Layer 2 of a small transformer language model trained on English Wikipedia (15 layers, counted from 0, width 64).
A neuron's activation on a vector x is GELU(weights . x + bias), where the dot is the dot product.
The model reads these tokens: " February" " 7" "," " 1943" "." " It" " was" " formed" " from" " the" " rem" "nan" "ts" " of" " the" " 13" "8" "th" " R" "if" "le" " Division" "," " in" " recognition" " of" " that" " division" "'"

The vector x that enters this layer's MLP at each token. A number n stands for n times 0.035.
0 " February": -9 63 7 -20 18 -11 24 -16 20 13 -42 -16 10 -31 26 0 -16 -13 53 -49 16 -7 -18 19 -12 33 -10 -24 -34 -33 -23 0 -2 20 -12 -24 -21 5 54 19 -34 -39 25 -8 -50 37 14 -21 34 1 -2 -15 -34 -21 7 37 25 -11 -5 23 -17 3 16 40
1 " 7": -5 35 -13 -40 -5 -31 25 -22 -6 8 -19 -48 12 -41 47 -1 -30 -25 65 -40 8 -10 28 -9 50 31 9 -16 -13 17 -35 7 39 -10 6 5 -18 -24 23 25 -28 -23 11 -12 -28 30 3 21 32 -21 18 -15 -3 -8 1 12 11 -13 11 11 -34 5 -15 44
2 ",": -9 50 14 -15 -1 -27 50 -27 -9 -2 -27 -27 -2 -21 34 -6 -6 -7 57 -37 3 -11 20 -14 42 1 20 -19 15 -11 -22 4 31 6 13 -2 -22 -48 27 17 -36 16 27 7 -32 28 6 -10 58 -19 -2 -5 -28 -35 10 14 7 -5 -6 -14 -43 -23 -10 51
3 " 1943": -2 15 -1 -37 9 -12 33 -45 -10 -12 -1 -38 5 -42 29 5 -37 -20 70 -32 29 -20 5 0 54 16 11 -23 -7 10 -26 2 29 -3 -4 18 -15 -17 18 54 -32 -20 26 -5 -8 9 -7 17 52 -20 0 -14 -9 -12 7 15 14 -18 1 -6 -25 -29 -12 48
4 ".": -22 48 18 -17 7 -21 34 -40 12 13 -16 -12 17 -16 35 -6 -13 -17 55 -21 -10 -22 10 -3 31 16 8 -41 9 11 -30 13 21 -16 14 15 -22 -37 19 22 -45 -8 34 19 -22 36 14 -20 40 0 16 -23 -23 -43 12 32 5 -19 -6 -3 -46 -22 -22 42
5 " It": -17 45 -5 -48 10 -14 42 -47 28 16 -6 12 -13 -26 18 -13 -30 3 42 -54 11 -10 5 6 34 29 15 -2 -10 17 -24 -16 24 -9 11 0 -8 -19 44 21 -22 -11 1 12 -9 31 8 -16 32 -10 5 5 -4 -2 -12 7 -29 -25 -8 -22 -62 -11 -19 70
6 " was": 1 37 -8 -11 15 -19 40 -44 -22 -8 -6 -2 13 -36 53 -25 -20 -9 58 -49 -5 -8 2 23 23 13 14 -9 18 -15 -29 -31 12 -26 -4 -12 -18 -28 16 25 -21 -9 56 24 -23 31 20 -24 47 -26 3 16 3 -25 -1 15 -18 -6 5 -11 -34 -12 -22 52
7 " formed": -7 22 -4 -13 32 -18 36 -35 -5 -20 -2 -4 2 -56 21 -23 -30 6 60 -49 -1 -7 -9 4 31 7 34 -14 15 -18 -24 -37 36 -9 10 -7 -18 -30 26 53 -30 -47 30 12 -30 37 10 -20 49 -16 6 10 2 -34 7 17 -8 -3 -9 24 -23 -3 -20 37
8 " from": 0 34 -10 -21 29 -31 37 -40 9 -42 -3 -7 23 -23 27 -20 -26 -11 89 -26 -4 6 -2 -8 36 9 -9 -12 9 -10 -29 -10 16 -10 4 7 -17 -30 20 28 -40 -21 18 20 -5 45 6 -26 52 -24 11 16 -17 -40 11 18 -5 -24 9 -2 -32 -4 -7 27
9 " the": -8 42 -16 -35 14 -3 39 -40 27 -6 -9 -11 17 -20 37 -4 -26 1 76 -54 14 2 8 3 39 1 2 -4 2 9 -38 -16 42 -28 10 -7 -22 -36 28 17 -40 -6 14 10 -12 29 6 -26 33 6 26 25 -30 -15 12 11 2 -32 -21 -10 -40 -9 -36 26
10 " rem": -3 24 0 -49 20 -17 12 -65 15 2 -26 4 21 -33 3 -4 -32 -20 45 -51 4 -7 4 15 19 15 2 -4 -11 5 -23 -23 22 -53 18 15 -31 -44 0 1 -6 7 35 31 -10 39 14 7 28 -3 6 26 1 -7 13 12 -23 4 19 4 -52 6 -30 62
11 "nan": -26 33 21 -27 0 -18 34 -69 10 6 -8 4 52 -59 45 -6 -27 -15 65 -12 10 10 17 0 27 -1 4 3 13 -11 -36 1 27 -26 1 1 -22 -31 31 4 -18 -35 21 -1 -26 30 21 -5 32 -7 26 12 5 -15 -11 -4 17 -19 -23 -10 -20 -45 -14 34
12 "ts": -32 42 2 -49 24 -23 63 -59 3 40 -10 8 5 -44 48 0 -16 19 38 -23 18 -12 5 -16 35 9 22 0 0 -9 -31 0 20 -16 4 -1 -19 -30 12 24 -28 -13 27 -4 -14 42 10 -11 39 -26 10 -13 9 -24 -11 -3 -12 -6 -18 1 -48 -14 -3 34
13 " of": -3 5 -10 -21 24 -29 56 -36 -3 -6 -5 -20 21 -34 27 2 -17 -9 76 -23 11 5 8 -17 16 23 -6 -2 -2 1 -20 10 45 -11 14 12 -20 -21 21 30 -45 -8 25 22 -14 42 -3 -36 52 -20 13 18 -28 -55 3 4 -9 -18 -6 -5 -26 -19 -20 27
14 " the": -9 40 -15 -37 15 -1 39 -44 26 -6 -8 -9 16 -20 36 -5 -25 2 76 -54 14 2 9 4 39 0 2 -2 1 10 -40 -17 42 -27 11 -6 -21 -36 26 16 -40 -5 14 10 -15 30 5 -28 34 7 26 26 -29 -14 12 11 2 -30 -21 -10 -39 -10 -36 25
15 " 13": -8 34 -4 -50 10 -4 29 -32 7 -2 -15 -36 -14 -44 32 -10 -11 -32 66 -39 7 -7 26 -20 50 38 3 -9 -3 16 -39 -5 49 -8 6 6 -17 -26 19 9 -39 -23 27 -10 -38 31 7 -7 45 -10 27 -8 16 -5 -2 17 -7 -1 -3 13 -31 8 -37 28
16 "8": -7 29 10 -40 18 -17 36 -55 -4 19 -14 -30 -6 -42 71 -4 -9 -1 56 -30 30 -10 15 -13 31 24 18 -12 14 10 -44 -10 38 -11 3 15 -13 -38 20 27 -34 -24 25 4 -34 13 -6 -4 37 -15 27 -8 -6 -21 0 11 4 -12 -16 11 -26 -14 -41 31
17 "th": -11 14 2 -41 30 -8 53 -45 21 40 -17 1 -2 -65 41 -9 -24 -2 58 -19 15 5 8 -21 41 17 15 1 -11 11 -26 20 53 -27 13 5 -25 -28 -3 33 -14 -14 34 -4 -29 29 -7 -9 48 -1 2 -17 -7 -22 -2 -6 -27 -32 -25 11 -36 -7 -23 17
18 " R": -22 20 9 -43 7 -22 24 -55 24 12 -12 -26 6 -16 19 2 -16 1 42 -31 0 3 18 -22 31 22 -1 13 -10 0 -29 -7 51 -9 22 -3 -23 -60 18 6 -45 -9 11 -13 -34 57 12 -23 45 1 18 -16 14 16 -8 9 -14 0 -4 -2 -41 -1 -21 60
19 "if": -20 12 0 -39 30 -4 37 -71 16 24 -26 -4 7 -61 35 22 -32 18 51 -2 1 -4 22 11 31 -5 18 -2 2 -21 -9 -15 28 -11 26 24 -8 -36 -1 32 -43 4 20 -7 -35 30 -5 0 35 8 7 2 -18 -38 -2 -6 -7 -3 -21 -3 -52 -23 6 36
20 "le": -20 30 4 -38 18 -22 76 -58 10 21 -12 -21 8 -51 42 -11 -7 0 62 -28 10 0 -3 -24 15 10 8 1 21 12 -25 10 55 -31 5 16 -12 -39 11 7 -18 -13 16 16 -33 48 15 -11 23 -19 11 -7 2 -18 -13 -4 2 -25 -12 -9 -26 -3 -27 34
21 " Division": -10 24 10 -38 15 -7 14 -58 28 2 10 -7 3 -49 38 14 -27 13 52 -25 -2 7 -13 -10 43 3 -6 -14 -9 -6 -43 -1 32 -16 3 22 -30 -56 22 15 -22 -26 25 3 -20 39 -12 -30 61 -9 -16 6 5 -4 4 -2 1 -11 -9 38 -32 -6 -17 45
22 ",": -10 44 12 -23 5 -17 51 -42 -10 -4 -16 -22 -6 -20 32 -10 0 -2 61 -33 7 -9 22 -14 35 -3 19 -13 10 -11 -34 2 31 2 20 1 -16 -51 19 13 -45 16 32 14 -38 32 3 -18 65 -25 3 -3 -17 -37 7 16 0 -2 -12 -13 -33 -23 -12 43
23 " in": -1 33 2 -19 18 -17 35 -36 -7 -15 -8 -9 13 -50 26 -14 -16 -5 69 -15 -1 -9 14 -20 34 14 -7 -4 -3 3 -42 -2 43 -19 8 1 -11 -16 13 27 -50 -23 7 18 -28 44 4 -33 60 -29 18 14 -16 -35 25 10 -5 -33 -1 3 -30 6 -20 44
24 " recognition": -8 25 2 -34 28 -6 26 -61 12 -10 17 -3 13 -94 9 -3 -33 0 73 -38 10 2 6 -16 25 7 13 -14 -8 -6 -32 0 11 -18 10 -7 -19 -35 8 41 -10 -14 26 18 -8 34 10 -2 43 -2 -15 1 12 -31 16 6 14 -15 2 3 -25 3 -29 31
25 " of": -1 5 -8 -22 26 -26 55 -41 -3 -6 -1 -21 20 -34 27 2 -14 -9 78 -21 10 6 6 -16 15 20 -8 1 -5 3 -24 10 43 -11 14 13 -17 -22 18 27 -46 -8 27 24 -17 43 -5 -37 52 -22 16 17 -27 -54 4 4 -10 -18 -6 -4 -25 -19 -20 25
26 " that": 3 48 -11 -29 36 -28 35 -70 4 -2 -1 1 13 -17 11 16 -21 -23 59 -42 -4 7 3 5 31 7 12 -11 -10 -8 -40 6 24 8 1 9 -17 -36 19 26 -31 14 17 31 -10 39 12 -22 41 -10 26 1 -7 -37 -1 9 -9 -15 -30 -31 -48 -1 -3 37
27 " division": -6 20 11 -40 15 -17 8 -71 20 0 12 -14 -1 -56 29 -1 -9 20 48 -34 12 16 -16 -15 51 4 9 -18 4 -5 -47 3 27 -18 4 10 -27 -42 14 33 -16 -35 22 5 -33 40 0 -37 58 3 0 1 -7 -8 9 -1 -3 -7 -15 31 -25 7 -17 41
28 "'": -20 29 -2 -15 7 -13 33 -36 12 17 -3 -11 15 -41 38 8 -16 -21 67 -35 -8 9 0 22 40 9 11 -13 -1 14 -38 8 44 -37 29 12 -18 -42 17 -1 -36 -25 28 25 -37 36 -10 4 23 -8 23 3 -5 -37 19 14 -1 -27 -44 -14 -39 -12 -15 38

Each question shows the input weights of one neuron of the MLP. A number n stands for n times 0.0091.

n179 (bias -0.039): -3 1 -1 -5 6 -1 12 3 -3 -36 8 7 -24 3 -9 -25 15 -1 8 -26 -17 -19 28 -48 -2 -38 -17 18 5 -11 -3 13 5 -21 16 -29 17 14 26 18 30 -4 -16 25 10 14 21 -25 -40 8 -18 -4 36 22 -13 -39 35 1 10 -10 -19 -6 13 -4
On which token does it fire most, and how strongly? 24 " recognition", at about 0.2

n4 (bias -0.080): -19 8 5 -17 23 21 -19 38 32 -20 32 -37 17 -41 10 4 39 1 -4 -14 1 27 -16 -29 0 -63 -6 -7 -6 -16 11 -4 -27 15 -19 3 -2 23 -5 54 6 -19 21 19 36 -17 -33 18 20 0 5 -4 -4 -7 -22 17 -29 32 -6 14 19 -3 0 -5
On which three tokens does it fire most, strongest first? 24 " recognition", 27 " division", 7 " formed"

n175 (bias 0.003): 14 8 -28 -18 -17 51 3 16 5 -16 -5 -16 17 15 1 -1 -28 -7 11 -14 1 -6 -2 22 -15 11 -6 -33 -2 21 -8 6 15 5 3 7 25 5 -30 17 25 -4 -20 -31 -4 15 -12 -15 -13 13 -22 16 19 50 -7 23 40 35 -18 -53 7 -37 -1 8
On which token does it fire most? 3 " 1943"

n20 (bias -0.069): 1 -30 43 -26 7 -25 -10 32 29 -37 28 25 -14 4 12 -1 -7 1 5 -8 13 -32 12 23 -13 16 -9 20 6 -56 15 37 22 -11 -34 42 -8 2 -11 19 29 9 -51 -12 -24 1 43 15 34 -27 28 -10 16 4 42 10 -35 0 1 20 -37 14 -11 -29
On which token does it fire most? 23 " in"

n95 (bias -0.104): 25 -17 15 9 -28 -2 -41 10 2 10 -10 20 -63 23 -2 2 10 -2 21 7 13 -26 -34 -18 28 29 21 2 16 -52 26 19 1 21 7 18 36 -35 23 18 34 -10 7 -16 4 -16 28 -6 -13 -28 22 3 4 -15 28 -10 8 -22 16 -4 -17 -28 -50 10
On which three tokens does it fire most, strongest first? 2 ",", 16 "8", 3 " 1943"

n127 (bias -0.081): -17 -8 13 -9 -21 5 56 -9 11 7 22 -39 -7 0 17 -10 -5 -26 -26 7 -21 28 -37 -26 -7 3 -13 3 -26 -27 -25 12 -3 45 42 -24 -16 2 -5 -32 58 -15 -8 16 -2 -3 -26 24 -20 13 22 -15 -25 8 11 -11 23 -28 80 27 -22 -23 13 7
On which three tokens does it fire most, strongest first? 0 " February", 1 " 7", 20 "le"

n15 (bias 0.006): 66 -12 -21 -2 25 -51 13 21 -10 39 -3 -10 6 42 5 13 9 1 -24 5 -3 -16 -27 -1 17 26 -22 14 -2 4 -13 6 -17 -18 1 1 -11 -35 29 -19 9 -19 11 6 -17 -32 8 -18 -6 23 26 -12 43 9 -13 16 49 -48 -8 -4 -16 27 8 -16
On which token does it fire most, and how strongly? 0 " February", at about 0.13

n220 (bias 0.006): 26 26 42 11 -4 20 -10 2 27 -16 -34 -13 -27 16 -11 26 8 2 -24 -30 15 8 3 21 -6 18 -28 -8 -34 4 3 -34 11 32 -2 -12 11 -17 -66 -16 42 -13 -23 32 9 17 -26 -19 40 -29 15 -25 44 -40 9 -23 16 -12 -31 24 -13 -22 5 -16
On which token does it fire most, and how strongly? 21 " Division", at about 0.32

n118 (bias 0.006): 9 31 -7 47 -21 -11 -27 -40 3 25 -4 23 -22 -14 -46 -21 -24 16 -48 18 30 -25 -23 -1 12 16 -5 11 11 46 -14 8 -21 25 -26 0 30 -33 -15 -21 5 5 11 -33 -28 2 -10 -31 12 -7 4 32 -12 10 -12 22 45 -39 -22 -8 7 24 0 11
On which token does it fire most? 27 " division"

n120 (bias 0.031): -16 -34 -4 -20 -23 9 -16 3 22 -9 6 -7 -2 -9 -34 15 -20 20 -15 -9 54 -8 38 -22 -10 -15 -1 0 18 3 5 -13 15 4 -20 8 20 13 -28 8 -17 -13 27 36 -1 14 1 -12 -27 -24 1 -21 17 -14 -39 -1 6 -30 13 -26 20 0 -7 -2
On which three tokens does it fire most, strongest first? 20 "le", 24 " recognition", 3 " 1943"

n183 (bias -0.103): -23 -7 27 -11 -22 -4 24 44 -6 16 22 11 -3 2 9 46 -14 48 2 -4 -12 -51 -2 18 -2 1 -23 -17 33 4 -44 -31 -34 7 22 -12 26 3 -8 11 9 1 35 -53 27 12 52 6 -26 -32 -4 23 9 -4 -23 -8 16 22 -3 -10 -12 6 2 17
On which three tokens does it fire most, strongest first? 12 "ts", 6 " was", 5 " It"

n143 (bias -0.011): 20 -1 -7 -7 8 30 24 -24 18 -25 6 5 0 13 4 6 -1 4 -22 -25 0 12 -27 3 -6 23 -7 4 3 -49 -9 -22 15 17 3 -3 -6 7 -17 -25 5 -7 -10 -1 22 -21 -16 26 26 23 59 -3 36 -34 -4 12 -10 -26 19 5 30 26 24 -6
On which two tokens does it fire most, strongest first? 26 " that", 8 " from"

n44 (bias -0.066): 3 -57 0 -35 37 -24 25 64 22 6 25 -3 25 31 22 -3 24 -19 -21 -27 -23 1 1 1 41 24 34 17 -9 -46 -19 10 -18 -7 19 -17 -21 -17 23 -8 21 10 -16 4 -35 -36 11 -53 16 -2 6 -14 46 -7 -29 10 0 -29 28 -17 11 7 -23 -41
On which three tokens does it fire most, strongest first? 15 " 13", 18 " R", 17 "th"

n92 (bias 0.029): -6 -5 22 -26 -16 -7 -24 24 -17 -22 16 22 45 -8 14 6 -7 30 14 -1 -20 -3 -60 7 0 44 38 -4 8 17 11 33 -40 22 -2 14 15 -39 -32 -14 38 20 -12 -14 13 -5 -19 -5 34 -2 17 19 1 9 -22 -8 -9 -10 -14 -7 -4 16 -55 -12
On which token does it fire most? 21 " Division"

n29 (bias -0.051): -33 -17 14 -37 11 -18 2 -32 11 -9 16 -2 -10 17 6 24 11 32 30 2 -2 13 -2 -5 -1 50 26 -49 22 -72 37 15 3 -12 13 -7 -40 26 -25 -19 -8 40 -12 4 -11 -27 -11 17 -1 -36 -16 34 5 32 8 40 -20 -12 -19 11 33 5 0 -21
On which token does it fire most? 19 "if"

n53 (bias -0.138): 8 29 -19 14 -19 13 -19 -13 -16 -20 -13 -21 -36 36 25 15 28 15 21 34 -16 -6 16 -21 -35 -25 20 15 -54 -2 24 -11 47 -34 5 19 -52 10 -5 11 -7 -32 -20 31 16 5 5 8 12 27 -29 -11 4 13 -31 13 24 36 -28 3 25 25 -9 9
On which token does it fire most, and how strongly? 18 " R", at about 0.12

n250 (bias -0.082): 45 55 -7 -8 -17 -6 -40 38 12 -17 -67 26 -19 -3 -16 30 -2 33 -1 7 1 14 9 9 7 -9 -30 37 13 -17 -32 11 21 27 22 12 20 33 -24 37 -3 1 13 9 6 -4 10 -26 -27 -36 0 -30 25 -17 -4 -23 -4 -45 7 -18 1 14 -22 11
On which token does it fire most? 23 " in"

n48 (bias -0.007): 41 -18 8 4 24 -16 22 13 6 -18 1 -6 -9 -13 -32 45 0 7 3 -15 15 -48 -2 -16 -13 4 20 -24 7 -19 -52 -36 2 -47 14 -78 -24 17 -24 -17 20 28 -18 35 37 -26 18 6 19 35 24 -13 -7 43 -22 9 10 -12 -2 34 44 26 -18 0
On which two tokens does it fire most, strongest first? 24 " recognition", 10 " rem"

n131 (bias -0.054): 18 -38 -22 0 -24 28 -5 9 19 -12 -29 35 6 -30 -23 8 -46 -26 10 11 -32 8 5 20 -17 22 15 -26 -4 33 -31 21 -21 -7 -4 -10 -9 5 -29 4 39 1 -16 2 21 -20 42 13 11 16 31 26 17 -7 -3 -15 -10 -1 -39 4 3 0 16 0
On which two tokens does it fire most, strongest first? 10 " rem", 24 " recognition"

n41 (bias -0.067): -18 -42 21 -9 39 -14 31 25 -1 10 8 24 16 -4 -12 5 -8 -26 -6 5 -19 -1 13 30 7 -3 -7 7 27 2 -28 -29 -26 29 -20 20 -16 -23 -1 -5 3 27 -34 21 -11 -10 45 3 -15 27 10 -13 11 -7 22 -23 -1 -21 -13 11 -3 10 0 21
On which token does it fire most? 26 " that"

n28 (bias -0.044): 2 -10 12 -34 -2 -43 6 83 -39 1 -29 9 37 41 8 -4 46 38 35 -3 -20 -8 20 -20 -6 -20 17 -2 5 15 -34 -4 -24 21 33 -15 -10 -32 -11 36 -15 10 2 -6 -1 -22 -19 -13 1 20 -17 20 14 25 8 -14 44 16 -9 10 -6 -7 -18 8
On which token does it fire most, and how strongly? 2 ",", at about 1.1

n235 (bias -0.071): 8 -30 17 22 0 -9 -45 -6 15 -28 -54 25 -3 5 19 30 12 30 2 17 29 0 -5 24 -27 20 -6 2 56 -15 -55 6 -10 4 2 -20 0 -10 -25 -10 36 22 -2 -8 -10 31 18 12 -33 -5 -15 30 3 -5 32 7 -36 34 -33 3 -27 -9 16 -6
On which token does it fire most? 10 " rem"

n115 (bias -0.041): 19 -39 -16 -21 5 1 4 33 -8 -1 -19 -3 3 -13 2 25 -16 -27 -15 -9 -20 -17 3 -1 30 22 7 66 -10 -14 -36 30 -8 1 -23 2 24 -1 25 3 18 11 2 -38 -3 -11 25 26 -14 13 23 -1 -3 20 7 8 7 -1 11 -15 -42 23 -3 3
On which token does it fire most, and how strongly? 1 " 7", at about 1.3

n123 (bias -0.071): 14 -34 30 34 -19 -17 -15 2 -14 21 4 40 -19 9 34 2 -4 -16 27 -45 3 -29 12 -8 40 -5 -27 -17 -13 -19 30 26 -49 -1 1 27 -21 31 28 10 -7 21 -5 -33 8 28 15 8 -4 -26 7 8 -18 16 -16 -12 0 34 11 -41 -31 18 -5 -5
On which token does it fire most, and how strongly? 2 ",", at about 0.57

n251 (bias -0.136): 16 -25 5 1 26 -14 -22 16 20 -21 -14 -32 31 -30 -2 -16 29 -32 -34 21 -20 -52 4 51 16 11 9 -21 25 -24 1 2 16 -3 15 12 35 -38 21 49 5 -3 -8 -39 16 5 14 9 -4 0 -22 35 -1 27 -25 12 -4 0 2 -2 -36 25 -20 -28
On which token does it fire most? 7 " formed"

n136 (bias -0.189): -24 -2 -43 7 7 37 7 35 14 2 -15 -9 21 8 18 18 -12 -8 5 39 -33 15 -13 -2 41 -19 2 -23 6 5 17 -45 -11 10 15 -11 -19 -10 40 19 -15 18 -3 12 8 -42 8 0 18 25 32 -17 1 4 -16 -36 11 -5 49 0 -33 8 -9 -9
On which token does it fire most? 9 " the"

n155 (bias -0.066): -37 -7 28 13 -7 -30 -26 27 -23 -14 49 33 18 -23 -27 19 -14 4 -46 -35 42 16 2 21 22 -15 -33 -36 21 2 -28 28 -31 20 -2 33 38 -28 -4 10 19 7 -3 7 1 -39 7 -20 30 -31 17 -25 -32 21 18 29 2 -12 -2 15 -32 15 -20 36
On which token does it fire most, and how strongly? 27 " division", at about 1.1

n13 (bias -0.028): 22 -31 20 -4 -21 -34 -33 15 8 -4 13 8 -34 -7 5 37 25 11 16 3 4 -40 -35 1 1 10 15 24 37 -15 16 25 -36 12 -26 19 6 3 7 23 2 5 -22 21 -5 38 2 14 -5 -22 25 -20 15 20 42 -13 22 -18 -48 -9 3 -66 3 5
On which token does it fire most? 3 " 1943"

n147 (bias 0.014): 8 21 -6 -15 -24 25 -29 48 6 -8 -1 36 -10 -3 31 -17 -20 16 32 -15 11 3 -18 -16 -12 -2 35 5 -11 15 4 10 -4 11 3 13 27 15 -4 -9 39 48 -5 -23 -34 1 20 -16 9 12 -5 -34 23 -9 -24 -18 20 -8 -26 25 -9 -34 -20 -9
On which token does it fire most? 17 "th"

n145 (bias -0.051): 2 16 -21 56 12 -10 -12 6 -37 18 11 39 -16 10 9 34 17 20 5 11 42 -12 12 -25 -21 13 -13 33 -6 35 26 -33 -10 -33 7 13 -4 -32 19 -19 9 5 32 -28 -11 -14 1 -3 13 4 -6 -11 -24 15 -45 -8 43 -51 -17 -21 -5 19 -27 -3
On which token does it fire most? 16 "8"

n25 (bias -0.053): -29 -4 17 8 -19 -12 -18 -17 -8 49 4 -3 11 -22 32 -15 -11 -31 -1 6 -56 0 -28 3 10 -8 19 9 19 33 44 19 -37 10 0 26 20 29 41 -10 -3 23 -16 -50 -28 0 -23 -45 -8 -13 -2 12 -8 26 48 -19 9 -18 63 -21 -45 -17 -9 -20
On which token does it fire most, and how strongly? 4 ".", at about 0.33

n105 (bias -0.051): -1 -51 5 -32 -6 -14 -16 20 54 17 -38 32 1 16 13 9 10 -15 -1 -10 2 -16 4 14 -14 12 -4 21 18 1 26 7 -52 -32 -5 2 -36 -32 16 52 2 -17 -17 -3 -62 -15 -1 -14 14 -9 10 -14 43 58 9 -11 23 24 29 -16 22 -1 -1 -32
On which token does it fire most? 18 " R"

n188 (bias -0.072): -49 -40 18 33 -1 -3 -34 28 8 26 5 8 -3 28 44 11 -11 -44 9 -8 -39 -4 -19 7 17 17 36 -13 39 -30 -11 -38 -2 -32 17 6 9 12 13 20 3 -1 -34 -17 1 12 2 -16 -9 -28 21 -12 3 4 39 -30 31 -20 -16 -34 -10 12 -10 -29
On which two tokens does it fire most, strongest first? 28 "'", 4 "."

n12 (bias -0.035): 8 17 12 -9 0 -32 -1 30 25 -30 -3 27 -26 -14 6 0 -4 37 1 -10 -26 -48 14 0 2 32 -19 49 7 6 -5 51 -4 19 32 0 6 -8 -56 10 36 -51 27 -1 -24 11 -4 -12 -31 -10 5 36 -21 18 19 -22 54 20 -8 -9 -20 -37 -6 15
On which token does it fire most? 11 "nan"

n98 (bias 0.034): -10 -5 14 23 -10 12 12 7 -22 -5 33 -12 -3 2 -25 8 -5 4 -33 -13 -21 -9 -37 -17 -38 42 7 -20 13 48 -41 8 12 -1 -10 -22 23 -18 -33 -44 38 -24 26 -19 13 -2 -8 25 45 40 2 49 -27 6 -25 5 29 -3 -13 10 -50 -14 36 16
On which token does it fire most? 21 " Division"

n84 (bias -0.064): 21 -16 -29 9 -4 -15 -37 -15 18 22 -4 -4 41 -4 -14 25 -11 -26 -27 -29 26 -11 -14 -31 12 0 -19 19 13 -17 2 2 13 -4 -5 -4 26 27 -21 12 -12 56 -6 42 9 55 19 -20 -36 -31 -2 23 -5 41 -17 15 -12 -23 -13 -4 37 -19 3 3
On which two tokens does it fire most, strongest first? 10 " rem", 26 " that"

n113 (bias -0.040): 27 16 28 64 -35 19 3 15 18 28 24 -4 -8 -18 -5 9 -23 25 24 -18 45 -17 -7 0 11 19 -36 25 -31 25 40 -15 -35 31 -43 15 -7 -23 -23 -19 -9 -41 19 41 -27 17 12 -27 30 -15 12 -5 16 -12 -1 7 -6 7 -27 -33 -8 12 1 -1
On which token does it fire most, and how strongly? 0 " February", at about 1.8

n226 (bias -0.065): 1 8 17 24 -21 13 -15 3 -2 9 -13 2 -27 26 -12 -2 -25 -16 23 -18 -34 0 -23 -4 3 40 15 8 25 -11 -25 -8 -8 1 -30 -17 9 13 -10 31 2 16 -20 1 -20 -20 10 6 -14 -31 -40 18 43 5 22 -21 26 8 1 2 -29 21 -10 12
On which token does it fire most, and how strongly? 6 " was", at about 0.39

n65 (bias -0.074): 32 -14 34 28 -27 30 14 17 21 11 3 -14 -7 -3 -4 35 -29 -7 12 10 17 -1 -27 51 -15 -5 -16 -20 37 10 -4 -26 -15 7 -2 -11 4 13 -16 0 -16 -25 31 29 -10 9 -5 14 -11 -2 7 33 5 -28 -10 -24 -23 -29 -4 -13 18 9 13 -9
On which two tokens does it fire most, strongest first? 28 "'", 6 " was"

n74 (bias -0.033): 6 -20 19 -6 -4 22 -25 36 21 19 32 -7 56 -35 4 22 -10 -34 2 -19 -18 14 -26 -32 -12 33 17 -11 25 -12 -6 4 -43 -1 -22 20 63 7 -1 27 -17 21 -20 -16 -1 31 1 34 38 -23 36 38 -20 6 -5 18 -18 24 -24 4 4 -27 -15 20
On which token does it fire most, and how strongly? 11 "nan", at about 1